Layer 4 of a small transformer language model trained on English Wikipedia (8 layers, counted from 0, width 64).
A neuron adds its activation times its output weights to the MLP's output. To switch it off is to set its activation to zero at one token and run the rest of the model.
A neuron's activation on a vector x is GELU(weights . x + bias), where the dot is the dot product.

Input weights of the MLP neurons that the questions are about. A number n stands for (n - 128) times 0.0067.
n5 (bias -0.057): 90, 168, 112, 131, 68, 92, 68, 151, 200, 96, 149, 90, 157, 198, 83, 115, 149, 86, 130, 112, 99, 117, 75, 178, 121, 97, 115, 110, 90, 133, 144, 150, 172, 173, 95, 145, 121, 149, 173, 150, 136, 115, 125, 90, 115, 114, 88, 88, 128, 153, 95, 100, 127, 162, 85, 116, 105, 143, 95, 161, 157, 122, 101, 129
n6 (bias -0.021): 90, 121, 116, 120, 174, 111, 118, 80, 94, 135, 135, 99, 160, 164, 119, 116, 134, 112, 163, 110, 88, 108, 162, 132, 85, 105, 137, 161, 133, 147, 51, 149, 122, 157, 152, 145, 125, 132, 179, 113, 104, 138, 105, 167, 97, 145, 73, 147, 122, 76, 164, 108, 93, 142, 147, 171, 168, 132, 138, 144, 147, 118, 77, 123
n9 (bias -0.021): 177, 155, 113, 136, 131, 100, 167, 128, 158, 132, 185, 110, 107, 126, 128, 159, 105, 111, 157, 58, 143, 122, 181, 125, 167, 123, 170, 108, 71, 159, 146, 117, 95, 103, 149, 144, 127, 90, 160, 104, 90, 139, 114, 34, 121, 156, 116, 107, 81, 92, 187, 184, 146, 120, 105, 99, 123, 206, 115, 97, 150, 114, 118, 134
n20 (bias -0.012): 112, 149, 111, 118, 91, 97, 133, 83, 130, 39, 100, 113, 153, 124, 145, 136, 109, 158, 68, 145, 172, 79, 172, 186, 166, 153, 130, 122, 74, 129, 116, 125, 147, 134, 124, 140, 143, 175, 77, 187, 55, 80, 63, 125, 89, 173, 86, 89, 139, 154, 80, 107, 109, 188, 151, 166, 166, 123, 169, 106, 96, 99, 157, 110
n33 (bias -0.018): 114, 121, 191, 89, 165, 128, 163, 152, 61, 82, 138, 126, 139, 161, 146, 77, 112, 95, 72, 114, 141, 156, 128, 100, 193, 114, 150, 120, 102, 68, 91, 100, 124, 153, 132, 182, 115, 87, 194, 132, 61, 138, 186, 118, 119, 130, 113, 91, 144, 159, 185, 134, 127, 148, 179, 171, 76, 113, 135, 161, 165, 117, 108, 37
n102 (bias -0.069): 142, 140, 129, 63, 129, 206, 106, 126, 217, 126, 162, 104, 177, 121, 148, 126, 99, 104, 112, 125, 62, 127, 146, 51, 100, 142, 143, 166, 71, 118, 181, 79, 90, 161, 97, 185, 141, 124, 141, 92, 105, 49, 127, 189, 162, 115, 47, 136, 101, 113, 175, 159, 141, 158, 156, 93, 181, 70, 131, 175, 125, 202, 46, 201
n110 (bias -0.045): 132, 146, 130, 122, 142, 120, 138, 143, 135, 168, 140, 93, 66, 140, 64, 101, 154, 83, 108, 138, 135, 113, 127, 157, 90, 93, 108, 135, 127, 205, 173, 175, 99, 94, 132, 102, 192, 139, 144, 159, 153, 114, 133, 71, 93, 207, 61, 168, 160, 133, 60, 123, 80, 132, 118, 71, 147, 128, 164, 134, 113, 128, 116, 181
n111 (bias 0.010): 167, 87, 139, 95, 147, 110, 132, 140, 144, 130, 159, 149, 100, 107, 79, 115, 184, 131, 168, 166, 89, 154, 141, 136, 111, 133, 103, 121, 93, 210, 172, 175, 117, 120, 93, 98, 66, 153, 121, 116, 137, 67, 165, 151, 102, 134, 171, 151, 117, 101, 115, 149, 134, 76, 146, 118, 125, 115, 164, 60, 119, 64, 133, 165
n157 (bias -0.090): 150, 109, 88, 196, 111, 155, 99, 125, 98, 154, 120, 98, 128, 138, 126, 135, 124, 140, 151, 115, 105, 150, 114, 128, 147, 106, 104, 83, 111, 178, 100, 35, 129, 87, 128, 147, 126, 188, 107, 144, 145, 110, 145, 105, 129, 119, 102, 112, 129, 144, 159, 174, 111, 163, 74, 124, 167, 94, 82, 137, 192, 158, 140, 120
n176 (bias -0.003): 96, 124, 146, 156, 66, 100, 96, 149, 122, 127, 121, 179, 174, 101, 62, 172, 144, 77, 84, 98, 211, 143, 199, 129, 150, 82, 144, 74, 162, 139, 63, 98, 159, 117, 117, 69, 105, 160, 88, 64, 116, 162, 87, 114, 11, 105, 87, 119, 124, 148, 105, 150, 162, 246, 197, 122, 147, 134, 93, 163, 133, 107, 112, 164
n190 (bias -0.091): 117, 130, 160, 140, 80, 139, 127, 116, 219, 7, 110, 164, 124, 132, 61, 83, 89, 18, 194, 128, 32, 130, 191, 73, 174, 149, 75, 83, 133, 205, 139, 158, 71, 154, 149, 153, 137, 136, 112, 113, 198, 92, 115, 143, 143, 62, 94, 81, 115, 120, 180, 150, 135, 124, 181, 98, 113, 135, 194, 132, 121, 68, 114, 123
n207 (bias -0.092): 103, 122, 18, 128, 158, 108, 143, 139, 61, 53, 73, 125, 146, 165, 135, 195, 186, 153, 70, 94, 78, 164, 102, 63, 146, 136, 80, 169, 147, 39, 142, 117, 74, 184, 76, 148, 188, 168, 112, 112, 105, 173, 185, 133, 122, 116, 113, 146, 129, 235, 157, 86, 93, 108, 245, 186, 136, 83, 142, 196, 150, 185, 70, 143
n226 (bias -0.022): 132, 127, 65, 105, 106, 87, 130, 124, 116, 92, 159, 67, 171, 146, 98, 91, 106, 85, 194, 68, 110, 129, 125, 161, 134, 77, 111, 135, 114, 135, 129, 104, 99, 122, 136, 144, 192, 104, 97, 174, 145, 184, 120, 190, 101, 152, 185, 135, 159, 131, 115, 108, 82, 57, 134, 111, 197, 195, 115, 137, 169, 155, 144, 144
n235 (bias -0.072): 125, 87, 133, 140, 110, 102, 158, 116, 107, 180, 197, 96, 132, 73, 138, 101, 110, 85, 186, 163, 142, 167, 154, 172, 201, 36, 55, 126, 181, 113, 129, 89, 152, 116, 87, 98, 115, 189, 168, 64, 158, 163, 134, 126, 117, 217, 131, 127, 126, 96, 96, 105, 122, 92, 110, 126, 142, 102, 99, 172, 126, 137, 93, 84

Output weights of the MLP neurons that the questions are about. A number n stands for (n - 128) times 0.006.
n5: 92, 98, 140, 104, 113, 88, 147, 133, 147, 159, 141, 161, 160, 138, 134, 165, 183, 119, 87, 126, 39, 115, 97, 68, 133, 124, 168, 122, 145, 61, 160, 138, 144, 188, 148, 165, 166, 94, 97, 165, 115, 115, 71, 145, 100, 155, 161, 92, 146, 131, 91, 166, 114, 151, 76, 163, 105, 120, 130, 153, 120, 114, 130, 206
n6: 123, 150, 100, 132, 112, 164, 108, 109, 146, 114, 163, 133, 112, 203, 128, 122, 141, 141, 149, 111, 101, 126, 113, 139, 92, 118, 95, 108, 101, 45, 159, 100, 155, 147, 126, 184, 105, 147, 167, 118, 119, 106, 136, 161, 122, 110, 168, 117, 187, 162, 123, 134, 75, 130, 181, 133, 133, 118, 134, 115, 126, 155, 121, 92
n9: 178, 140, 161, 122, 97, 86, 159, 124, 132, 140, 124, 134, 157, 140, 138, 130, 127, 118, 92, 51, 120, 74, 139, 134, 116, 114, 77, 142, 84, 151, 67, 116, 125, 187, 138, 145, 140, 105, 106, 181, 85, 126, 120, 102, 106, 196, 155, 87, 117, 97, 107, 122, 115, 148, 123, 70, 141, 132, 175, 179, 104, 148, 147, 174
n20: 117, 132, 129, 188, 154, 144, 68, 103, 123, 109, 120, 139, 112, 192, 165, 122, 114, 97, 65, 40, 128, 160, 101, 59, 165, 149, 63, 149, 136, 98, 133, 97, 94, 57, 117, 157, 141, 110, 117, 118, 114, 107, 219, 130, 142, 127, 184, 227, 131, 197, 117, 59, 106, 125, 99, 195, 89, 154, 116, 135, 120, 148, 127, 55
n33: 91, 150, 145, 135, 148, 144, 100, 53, 156, 195, 133, 110, 114, 80, 146, 146, 92, 139, 99, 126, 122, 113, 127, 157, 102, 174, 140, 77, 165, 104, 149, 63, 144, 85, 161, 177, 168, 53, 118, 169, 157, 87, 109, 191, 222, 143, 142, 130, 112, 163, 151, 111, 164, 111, 103, 96, 133, 168, 116, 192, 94, 65, 110, 117
n102: 129, 151, 104, 145, 173, 72, 151, 200, 202, 142, 113, 59, 118, 207, 120, 181, 149, 83, 180, 100, 109, 112, 171, 120, 124, 115, 105, 55, 128, 143, 90, 65, 94, 85, 100, 70, 159, 16, 110, 121, 141, 142, 194, 137, 171, 95, 213, 137, 71, 104, 185, 74, 75, 122, 48, 212, 164, 79, 182, 141, 183, 122, 152, 84
n110: 135, 58, 60, 138, 157, 176, 157, 139, 133, 163, 117, 103, 180, 140, 169, 150, 118, 137, 105, 117, 130, 99, 116, 145, 90, 148, 152, 168, 101, 150, 176, 188, 101, 105, 109, 121, 87, 163, 77, 83, 91, 84, 200, 121, 184, 102, 171, 138, 142, 156, 124, 141, 116, 108, 113, 96, 135, 169, 145, 149, 119, 56, 166, 80
n111: 119, 120, 121, 182, 160, 61, 153, 98, 109, 195, 105, 130, 130, 129, 166, 113, 69, 106, 126, 58, 81, 187, 144, 183, 136, 111, 132, 119, 130, 97, 118, 148, 88, 120, 166, 120, 94, 110, 79, 170, 86, 160, 159, 110, 139, 122, 133, 56, 126, 198, 165, 135, 107, 136, 143, 65, 191, 124, 90, 181, 119, 129, 93, 192
n157: 126, 139, 134, 102, 163, 179, 169, 100, 143, 94, 109, 157, 139, 137, 173, 163, 141, 183, 93, 139, 133, 96, 121, 120, 84, 125, 157, 173, 133, 126, 127, 170, 177, 99, 157, 137, 106, 99, 78, 62, 91, 73, 142, 145, 106, 111, 121, 133, 99, 57, 102, 136, 76, 191, 144, 136, 173, 111, 143, 90, 130, 110, 148, 97
n176: 105, 191, 122, 100, 153, 173, 121, 115, 169, 125, 104, 70, 131, 61, 85, 101, 44, 165, 65, 114, 185, 144, 121, 195, 72, 136, 146, 152, 166, 147, 188, 58, 242, 120, 151, 84, 142, 103, 157, 78, 179, 123, 100, 142, 117, 94, 167, 178, 193, 121, 73, 116, 136, 139, 81, 113, 62, 122, 148, 151, 125, 92, 169, 74
n190: 219, 197, 153, 104, 170, 117, 185, 82, 53, 249, 162, 82, 114, 189, 150, 133, 155, 208, 168, 104, 92, 169, 146, 122, 230, 86, 150, 89, 56, 158, 116, 116, 135, 105, 158, 127, 114, 102, 148, 132, 209, 92, 181, 102, 208, 121, 94, 146, 103, 31, 123, 187, 163, 67, 114, 29, 137, 62, 118, 70, 35, 181, 127, 129
n207: 108, 24, 69, 146, 151, 80, 142, 196, 55, 150, 47, 160, 128, 119, 131, 112, 169, 140, 184, 172, 142, 154, 123, 147, 119, 46, 140, 123, 154, 123, 134, 154, 224, 209, 151, 136, 97, 137, 122, 227, 152, 165, 116, 81, 140, 209, 150, 100, 151, 140, 95, 92, 164, 74, 139, 64, 51, 136, 249, 16, 101, 198, 106, 53
n226: 95, 88, 167, 146, 166, 156, 77, 116, 150, 84, 71, 209, 59, 110, 122, 138, 140, 96, 105, 155, 116, 175, 83, 123, 153, 132, 135, 151, 91, 128, 80, 127, 96, 162, 92, 114, 128, 157, 99, 156, 129, 75, 130, 40, 168, 105, 103, 138, 93, 90, 120, 138, 198, 191, 30, 142, 144, 96, 197, 215, 147, 77, 137, 59
n235: 178, 166, 99, 159, 119, 166, 183, 111, 127, 136, 150, 118, 116, 144, 165, 166, 71, 160, 159, 74, 127, 150, 135, 117, 119, 71, 90, 74, 101, 93, 100, 137, 151, 143, 42, 101, 145, 160, 109, 106, 186, 111, 159, 192, 119, 67, 151, 173, 138, 163, 137, 111, 119, 114, 109, 185, 71, 168, 160, 148, 136, 172, 126, 127

Each question names a token from some text and the token that comes next. It shows the vector x that enters the MLP there. A number n stands for (n - 128) times 0.038.

Then comes g, the gradient of the next token's log-probability with respect to the MLP's output, scaled to length 1. A neuron's effect is roughly proportional to its activation times (output weights . g). A number n stands for (n - 128) times 0.004.

"ed ", then "P"
x: 114, 90, 109, 74, 162, 128, 125, 140, 137, 119, 106, 100, 157, 114, 125, 165, 133, 149, 122, 143, 115, 106, 115, 168, 161, 132, 131, 90, 144, 122, 163, 168, 136, 110, 171, 108, 133, 109, 119, 104, 115, 154, 140, 179, 141, 144, 135, 142, 114, 119, 101, 135, 109, 157, 40, 97, 121, 127, 114, 185, 114, 109, 140, 123
g: 168, 135, 171, 149, 120, 178, 167, 103, 140, 98, 164, 155, 102, 145, 127, 146, 130, 164, 150, 121, 94, 147, 117, 140, 138, 73, 74, 138, 138, 88, 111, 74, 97, 120, 148, 173, 59, 129, 158, 141, 121, 92, 28, 82, 133, 146, 134, 183, 80, 140, 118, 139, 131, 102, 109, 148, 137, 157, 114, 162, 158, 148, 140, 99
Switching off which neuron hurts the next token most? n235

"ed", then "al "
x: 110, 109, 115, 96, 134, 89, 153, 160, 128, 195, 87, 111, 153, 138, 129, 150, 132, 126, 142, 73, 132, 111, 137, 154, 178, 120, 124, 112, 148, 101, 146, 158, 113, 121, 161, 62, 98, 110, 131, 124, 99, 132, 122, 162, 163, 74, 147, 149, 111, 157, 95, 127, 118, 159, 73, 122, 108, 123, 171, 151, 114, 118, 158, 128
g: 99, 85, 140, 162, 120, 158, 86, 102, 156, 142, 85, 139, 153, 133, 91, 65, 132, 142, 143, 101, 168, 136, 174, 146, 145, 158, 147, 109, 99, 151, 148, 97, 153, 83, 131, 114, 137, 128, 157, 111, 160, 182, 66, 115, 134, 133, 137, 121, 93, 143, 37, 102, 143, 199, 149, 99, 169, 139, 108, 138, 148, 86, 95, 169
Switching off which neuron hurts the next token most? n176

"ol", then "ly "
x: 135, 115, 96, 105, 144, 71, 113, 137, 171, 166, 136, 80, 159, 89, 142, 115, 149, 152, 102, 112, 103, 106, 143, 127, 146, 161, 106, 97, 147, 136, 150, 168, 136, 130, 142, 55, 128, 113, 164, 130, 87, 111, 113, 141, 170, 103, 200, 133, 123, 140, 145, 123, 122, 147, 90, 93, 134, 129, 152, 164, 122, 132, 135, 77
g: 179, 104, 92, 130, 121, 141, 165, 151, 126, 174, 41, 139, 183, 152, 118, 133, 129, 127, 85, 123, 144, 115, 110, 148, 83, 117, 67, 140, 125, 201, 160, 119, 141, 153, 124, 133, 199, 107, 90, 108, 142, 122, 138, 88, 165, 130, 148, 123, 142, 144, 133, 123, 135, 124, 170, 145, 138, 42, 116, 115, 111, 106, 64, 131
Which neuron, switched off, raises the next token's probability most? n110

"S", then "l"
x: 91, 72, 139, 109, 169, 103, 168, 136, 126, 127, 113, 131, 132, 127, 134, 140, 129, 173, 149, 102, 102, 122, 160, 131, 177, 147, 111, 97, 155, 127, 163, 145, 115, 132, 150, 97, 115, 109, 118, 148, 110, 123, 114, 182, 174, 102, 144, 138, 117, 115, 129, 128, 126, 161, 37, 89, 121, 139, 132, 162, 103, 110, 112, 116
g: 203, 158, 130, 53, 132, 87, 118, 157, 93, 105, 125, 182, 179, 100, 139, 70, 129, 139, 118, 114, 90, 168, 133, 190, 98, 93, 128, 158, 167, 167, 150, 115, 164, 108, 168, 94, 144, 102, 95, 120, 154, 107, 86, 122, 116, 141, 136, 95, 103, 106, 137, 168, 119, 175, 96, 143, 107, 107, 140, 150, 87, 148, 110, 157
Which two neurons, each switched off alone, lower its probability most, in order? n190, n20

"k ", then "and "
x: 111, 93, 114, 88, 162, 112, 93, 114, 146, 130, 102, 81, 173, 97, 121, 163, 133, 145, 108, 135, 104, 111, 122, 166, 149, 153, 124, 103, 142, 131, 155, 158, 147, 124, 152, 106, 134, 101, 132, 133, 101, 137, 125, 167, 174, 123, 160, 141, 99, 129, 113, 120, 132, 171, 52, 98, 119, 140, 130, 192, 102, 134, 130, 116
g: 127, 93, 167, 121, 49, 64, 124, 123, 116, 148, 154, 94, 101, 140, 119, 47, 96, 139, 171, 167, 112, 96, 103, 184, 123, 146, 144, 102, 173, 118, 132, 143, 100, 148, 105, 132, 148, 148, 160, 132, 133, 165, 143, 163, 186, 120, 115, 126, 75, 143, 124, 199, 150, 113, 105, 99, 99, 174, 137, 145, 120, 100, 96, 152
Switching off which neuron hurts the next token most? n157

"the ", then "c"
x: 122, 103, 130, 101, 177, 123, 167, 160, 115, 122, 90, 120, 154, 118, 105, 156, 129, 144, 120, 114, 81, 127, 129, 164, 150, 123, 117, 94, 143, 105, 147, 151, 117, 120, 155, 101, 110, 106, 121, 149, 115, 142, 128, 170, 162, 122, 158, 132, 136, 106, 121, 124, 114, 161, 12, 128, 137, 119, 112, 160, 129, 136, 142, 127
g: 138, 71, 92, 116, 164, 68, 112, 161, 103, 209, 99, 136, 200, 96, 145, 172, 162, 137, 97, 163, 132, 129, 121, 97, 86, 123, 176, 151, 91, 155, 150, 209, 135, 128, 114, 107, 180, 98, 85, 127, 120, 100, 146, 163, 117, 112, 134, 101, 146, 111, 134, 144, 86, 147, 118, 123, 118, 109, 161, 95, 102, 109, 118, 141
Switching off which neuron hurts the next token most? n157

"are ", then "in "
x: 124, 86, 117, 102, 190, 111, 122, 118, 119, 147, 94, 112, 141, 112, 128, 155, 133, 149, 117, 144, 88, 114, 126, 168, 145, 136, 126, 86, 124, 113, 142, 162, 135, 121, 184, 75, 153, 104, 118, 116, 112, 132, 147, 165, 161, 141, 141, 117, 114, 131, 141, 120, 131, 157, 35, 117, 126, 117, 111, 174, 116, 127, 155, 135
g: 90, 103, 132, 109, 117, 65, 116, 102, 147, 124, 142, 79, 99, 123, 70, 130, 103, 134, 147, 148, 115, 34, 85, 162, 167, 177, 162, 109, 164, 177, 168, 116, 167, 122, 122, 126, 150, 202, 114, 133, 131, 148, 122, 145, 140, 162, 112, 109, 125, 157, 84, 147, 119, 70, 134, 145, 122, 152, 149, 185, 149, 125, 89, 123
Switching off which neuron hurts the next token most? n20

"r", then "up"
x: 115, 98, 112, 107, 149, 107, 138, 158, 119, 177, 33, 104, 127, 135, 145, 159, 151, 152, 120, 104, 112, 114, 102, 150, 157, 166, 129, 87, 153, 76, 130, 126, 136, 121, 164, 83, 139, 103, 138, 130, 129, 120, 116, 163, 157, 138, 176, 121, 105, 115, 101, 132, 127, 153, 114, 88, 116, 125, 196, 166, 93, 98, 137, 149
g: 91, 116, 135, 104, 92, 184, 156, 157, 138, 138, 148, 147, 108, 227, 80, 50, 193, 148, 137, 201, 153, 112, 152, 130, 112, 114, 125, 118, 125, 139, 150, 102, 99, 136, 124, 166, 150, 134, 111, 91, 140, 125, 122, 119, 89, 192, 123, 86, 126, 106, 112, 103, 99, 110, 151, 60, 118, 139, 116, 109, 146, 133, 142, 134
Which two neurons, each switched off alone, lower its probability most, in order? n207, n111

", ", then "M"
x: 135, 91, 112, 83, 172, 116, 132, 137, 123, 125, 115, 101, 168, 99, 140, 145, 108, 155, 124, 133, 78, 105, 130, 152, 156, 119, 131, 102, 135, 99, 139, 178, 122, 113, 166, 91, 145, 115, 132, 139, 112, 136, 135, 165, 179, 137, 144, 134, 107, 111, 119, 118, 124, 156, 29, 125, 129, 149, 118, 165, 124, 121, 153, 132
g: 130, 166, 179, 154, 95, 162, 159, 113, 133, 48, 178, 128, 62, 163, 125, 127, 117, 120, 157, 86, 86, 108, 135, 150, 147, 55, 74, 140, 141, 136, 148, 80, 126, 117, 141, 162, 65, 114, 157, 131, 88, 125, 111, 115, 160, 132, 113, 150, 102, 149, 139, 129, 118, 94, 123, 164, 131, 185, 107, 160, 172, 143, 159, 107
Switching off which neuron hurts the next token most? n235

"a", then "i"
x: 108, 124, 89, 103, 159, 84, 160, 130, 115, 131, 84, 121, 112, 95, 154, 167, 100, 113, 109, 99, 131, 128, 131, 150, 176, 157, 148, 114, 141, 112, 127, 152, 135, 117, 162, 68, 105, 116, 174, 105, 88, 123, 129, 164, 163, 99, 175, 140, 85, 142, 131, 145, 122, 166, 71, 103, 130, 135, 180, 118, 108, 131, 151, 138
g: 90, 134, 146, 120, 149, 83, 106, 145, 92, 192, 117, 92, 131, 135, 198, 97, 130, 144, 119, 145, 107, 138, 65, 125, 118, 131, 152, 101, 197, 146, 152, 105, 120, 130, 102, 174, 109, 97, 62, 168, 114, 147, 54, 115, 114, 128, 140, 84, 130, 173, 115, 128, 120, 121, 148, 117, 100, 150, 189, 194, 121, 156, 123, 148
Switching off which neuron hurts the next token most? n9

"ber ", then "of "
x: 117, 98, 124, 94, 182, 105, 113, 139, 146, 118, 93, 93, 166, 126, 150, 148, 135, 154, 103, 138, 126, 103, 120, 148, 163, 144, 132, 74, 151, 94, 166, 162, 157, 108, 141, 106, 124, 122, 116, 122, 100, 158, 148, 166, 155, 127, 157, 137, 123, 115, 106, 115, 107, 168, 43, 117, 125, 130, 111, 168, 109, 108, 132, 136
g: 106, 136, 96, 122, 113, 107, 113, 84, 142, 158, 79, 184, 115, 174, 90, 120, 116, 99, 169, 132, 113, 106, 93, 127, 158, 176, 116, 124, 80, 62, 169, 136, 100, 152, 81, 103, 153, 147, 199, 124, 100, 120, 182, 140, 119, 154, 197, 151, 125, 121, 157, 95, 136, 156, 127, 109, 65, 135, 147, 122, 173, 143, 100, 146
Switching off which neuron hurts the next token most? n20

"ary ", then "g"
x: 112, 75, 87, 96, 160, 126, 113, 151, 105, 138, 97, 87, 155, 107, 117, 167, 136, 142, 135, 140, 79, 115, 127, 180, 146, 147, 125, 98, 148, 114, 170, 150, 125, 129, 166, 105, 114, 114, 160, 149, 99, 127, 117, 155, 163, 124, 157, 152, 103, 113, 120, 137, 127, 156, 41, 120, 118, 121, 133, 177, 112, 121, 129, 139
g: 148, 122, 94, 133, 184, 130, 116, 135, 84, 182, 142, 188, 180, 92, 140, 141, 195, 168, 128, 142, 154, 140, 134, 87, 72, 77, 142, 135, 110, 157, 99, 205, 116, 76, 105, 122, 136, 96, 86, 144, 148, 111, 106, 156, 122, 144, 142, 103, 160, 106, 85, 117, 105, 165, 121, 83, 156, 80, 157, 110, 110, 130, 107, 132
Switching off which neuron hurts the next token most? n5

"an", then "'"
x: 130, 104, 89, 128, 156, 112, 135, 136, 113, 185, 92, 76, 143, 84, 125, 167, 109, 146, 121, 96, 124, 112, 145, 146, 163, 156, 133, 95, 155, 119, 158, 134, 138, 91, 146, 91, 102, 113, 145, 115, 92, 84, 101, 132, 166, 110, 189, 152, 129, 120, 144, 149, 137, 161, 77, 94, 102, 103, 165, 150, 122, 137, 174, 127
g: 179, 113, 97, 99, 81, 156, 158, 60, 151, 124, 121, 119, 153, 133, 106, 164, 67, 185, 95, 155, 139, 76, 59, 152, 121, 195, 177, 145, 138, 151, 123, 132, 143, 119, 179, 131, 105, 144, 102, 121, 163, 66, 104, 167, 164, 116, 115, 108, 91, 126, 105, 120, 170, 144, 89, 158, 151, 136, 135, 138, 114, 114, 112, 116
Switching off which neuron hurts the next token most? n157

"more ", then "than "
x: 118, 83, 112, 74, 190, 111, 148, 143, 127, 156, 92, 121, 137, 128, 119, 151, 131, 151, 113, 129, 105, 114, 122, 148, 142, 140, 127, 97, 117, 102, 143, 169, 128, 109, 167, 95, 132, 99, 105, 129, 97, 144, 147, 177, 171, 146, 141, 100, 106, 138, 139, 130, 142, 161, 38, 109, 113, 125, 118, 177, 117, 124, 145, 141
g: 83, 119, 153, 109, 159, 41, 134, 104, 170, 103, 134, 65, 96, 176, 108, 99, 104, 134, 123, 122, 135, 60, 124, 135, 169, 184, 179, 121, 119, 155, 103, 115, 97, 101, 142, 114, 113, 164, 147, 91, 100, 195, 159, 114, 80, 109, 181, 129, 121, 167, 156, 145, 136, 168, 150, 140, 130, 136, 134, 119, 169, 133, 113, 106
Which neuron, switched off, raises the next token's probability most? n102

"the ", then "201"
x: 121, 102, 130, 100, 176, 122, 166, 158, 116, 123, 86, 121, 154, 121, 108, 162, 131, 143, 118, 109, 83, 126, 128, 168, 154, 123, 120, 93, 141, 109, 144, 148, 115, 123, 155, 97, 110, 109, 125, 145, 115, 144, 129, 169, 160, 127, 159, 133, 140, 106, 123, 121, 112, 161, 13, 125, 138, 120, 110, 161, 131, 133, 141, 127
g: 112, 148, 161, 167, 94, 124, 154, 173, 123, 42, 160, 84, 135, 125, 152, 144, 130, 142, 159, 164, 119, 168, 180, 112, 150, 123, 114, 99, 122, 142, 52, 159, 138, 94, 182, 100, 137, 138, 80, 123, 84, 106, 155, 165, 72, 73, 160, 129, 123, 123, 143, 67, 128, 143, 143, 138, 161, 122, 107, 116, 125, 112, 174, 101
Switching off which neuron hurts the next token most? n157

"k ", then "pol"
x: 104, 105, 125, 115, 162, 101, 108, 114, 114, 137, 102, 86, 161, 126, 141, 161, 123, 136, 118, 138, 111, 120, 121, 168, 151, 161, 122, 121, 147, 110, 137, 180, 146, 124, 174, 96, 94, 93, 168, 147, 109, 142, 97, 145, 181, 121, 147, 136, 97, 124, 116, 125, 136, 156, 34, 104, 113, 143, 147, 172, 114, 102, 118, 130
g: 178, 157, 135, 121, 156, 105, 121, 137, 83, 198, 169, 179, 154, 133, 146, 115, 164, 123, 164, 153, 105, 170, 116, 96, 74, 54, 84, 126, 79, 137, 127, 138, 110, 113, 164, 132, 143, 130, 99, 173, 111, 132, 138, 129, 112, 174, 195, 101, 144, 123, 102, 126, 120, 173, 87, 82, 145, 79, 116, 98, 86, 129, 109, 121
Which two neurons, each switched off alone, lower its probability most, in order? n5, n6

"d", then "own "
x: 95, 79, 129, 103, 164, 150, 156, 143, 125, 134, 111, 119, 142, 121, 127, 121, 137, 148, 119, 104, 109, 108, 126, 142, 138, 167, 133, 124, 143, 107, 116, 180, 126, 117, 189, 51, 130, 66, 119, 130, 116, 155, 153, 168, 173, 121, 111, 137, 111, 113, 137, 122, 145, 179, 74, 93, 126, 117, 126, 164, 111, 114, 140, 128
g: 179, 155, 118, 63, 149, 113, 130, 68, 131, 171, 99, 81, 128, 124, 136, 147, 124, 134, 78, 193, 124, 109, 113, 110, 143, 172, 125, 109, 132, 121, 119, 123, 181, 127, 100, 152, 158, 132, 107, 39, 146, 168, 162, 95, 177, 111, 124, 116, 84, 93, 148, 190, 122, 161, 84, 148, 152, 100, 138, 146, 108, 159, 107, 137
Which neuron, switched off, raises the next token's probability most? n6

"\n\n", then "In "
x: 117, 103, 150, 97, 161, 138, 157, 136, 137, 127, 91, 103, 167, 103, 115, 164, 119, 144, 104, 115, 83, 112, 121, 152, 175, 121, 116, 105, 136, 97, 143, 158, 105, 121, 151, 81, 129, 137, 159, 136, 132, 136, 137, 178, 180, 136, 136, 142, 138, 106, 114, 105, 100, 146, 45, 109, 133, 146, 107, 156, 156, 114, 144, 108
g: 69, 149, 152, 142, 89, 185, 124, 86, 151, 103, 185, 113, 117, 139, 146, 163, 131, 122, 120, 111, 98, 108, 93, 188, 94, 160, 123, 178, 164, 124, 139, 133, 115, 100, 145, 63, 216, 140, 132, 142, 124, 124, 98, 137, 129, 116, 38, 107, 153, 139, 107, 123, 114, 92, 146, 124, 123, 133, 152, 166, 135, 138, 151, 72
Switching off which neuron hurts the next token most? n226

"G", then "ri"
x: 100, 106, 126, 112, 159, 98, 151, 152, 103, 134, 103, 113, 138, 110, 129, 116, 106, 178, 137, 119, 94, 134, 131, 147, 161, 154, 134, 109, 188, 121, 153, 139, 127, 117, 162, 78, 122, 106, 145, 143, 105, 155, 131, 154, 179, 94, 123, 133, 112, 128, 131, 131, 131, 172, 35, 80, 119, 146, 132, 163, 119, 113, 120, 107
g: 174, 112, 236, 75, 118, 83, 117, 141, 109, 113, 85, 123, 101, 118, 117, 137, 158, 148, 103, 126, 74, 80, 156, 111, 154, 155, 126, 146, 95, 156, 153, 143, 128, 84, 168, 127, 116, 115, 143, 130, 154, 133, 149, 93, 119, 97, 135, 144, 118, 182, 126, 174, 134, 189, 85, 161, 111, 118, 106, 75, 107, 168, 102, 160
Switching off which neuron hurts the next token most? n6

"Pro", then "b"
x: 103, 98, 151, 103, 152, 60, 157, 164, 139, 186, 101, 122, 137, 111, 132, 148, 148, 156, 150, 114, 92, 122, 144, 145, 135, 134, 133, 125, 147, 93, 159, 155, 111, 108, 157, 92, 114, 89, 123, 106, 96, 143, 141, 181, 170, 115, 159, 133, 110, 111, 106, 139, 162, 157, 52, 107, 116, 120, 128, 145, 147, 85, 126, 120
g: 95, 162, 186, 136, 149, 89, 101, 104, 108, 125, 112, 108, 169, 134, 154, 181, 109, 138, 145, 105, 145, 125, 101, 88, 165, 127, 171, 91, 135, 54, 135, 187, 153, 157, 129, 117, 147, 123, 147, 108, 113, 149, 125, 79, 170, 92, 158, 93, 114, 141, 188, 148, 138, 120, 112, 114, 87, 166, 107, 139, 38, 161, 99, 127
Switching off which neuron hurts the next token most? n111

"at", then "ov"
x: 139, 95, 120, 98, 154, 113, 138, 149, 112, 207, 87, 146, 143, 141, 108, 143, 118, 146, 138, 102, 102, 96, 147, 132, 156, 156, 138, 104, 154, 91, 138, 154, 101, 100, 159, 66, 75, 132, 112, 115, 87, 121, 156, 163, 183, 106, 131, 128, 80, 137, 111, 137, 154, 148, 100, 115, 112, 155, 180, 142, 110, 118, 139, 142
g: 105, 208, 154, 119, 113, 150, 124, 107, 168, 126, 94, 108, 84, 107, 133, 159, 87, 115, 133, 146, 127, 134, 113, 91, 105, 86, 109, 99, 163, 148, 127, 108, 139, 204, 88, 123, 145, 89, 139, 86, 146, 133, 201, 144, 155, 127, 113, 87, 133, 120, 206, 119, 157, 119, 109, 131, 90, 85, 183, 132, 152, 176, 98, 112
Which neuron, switched off, raises the next token's probability most? n111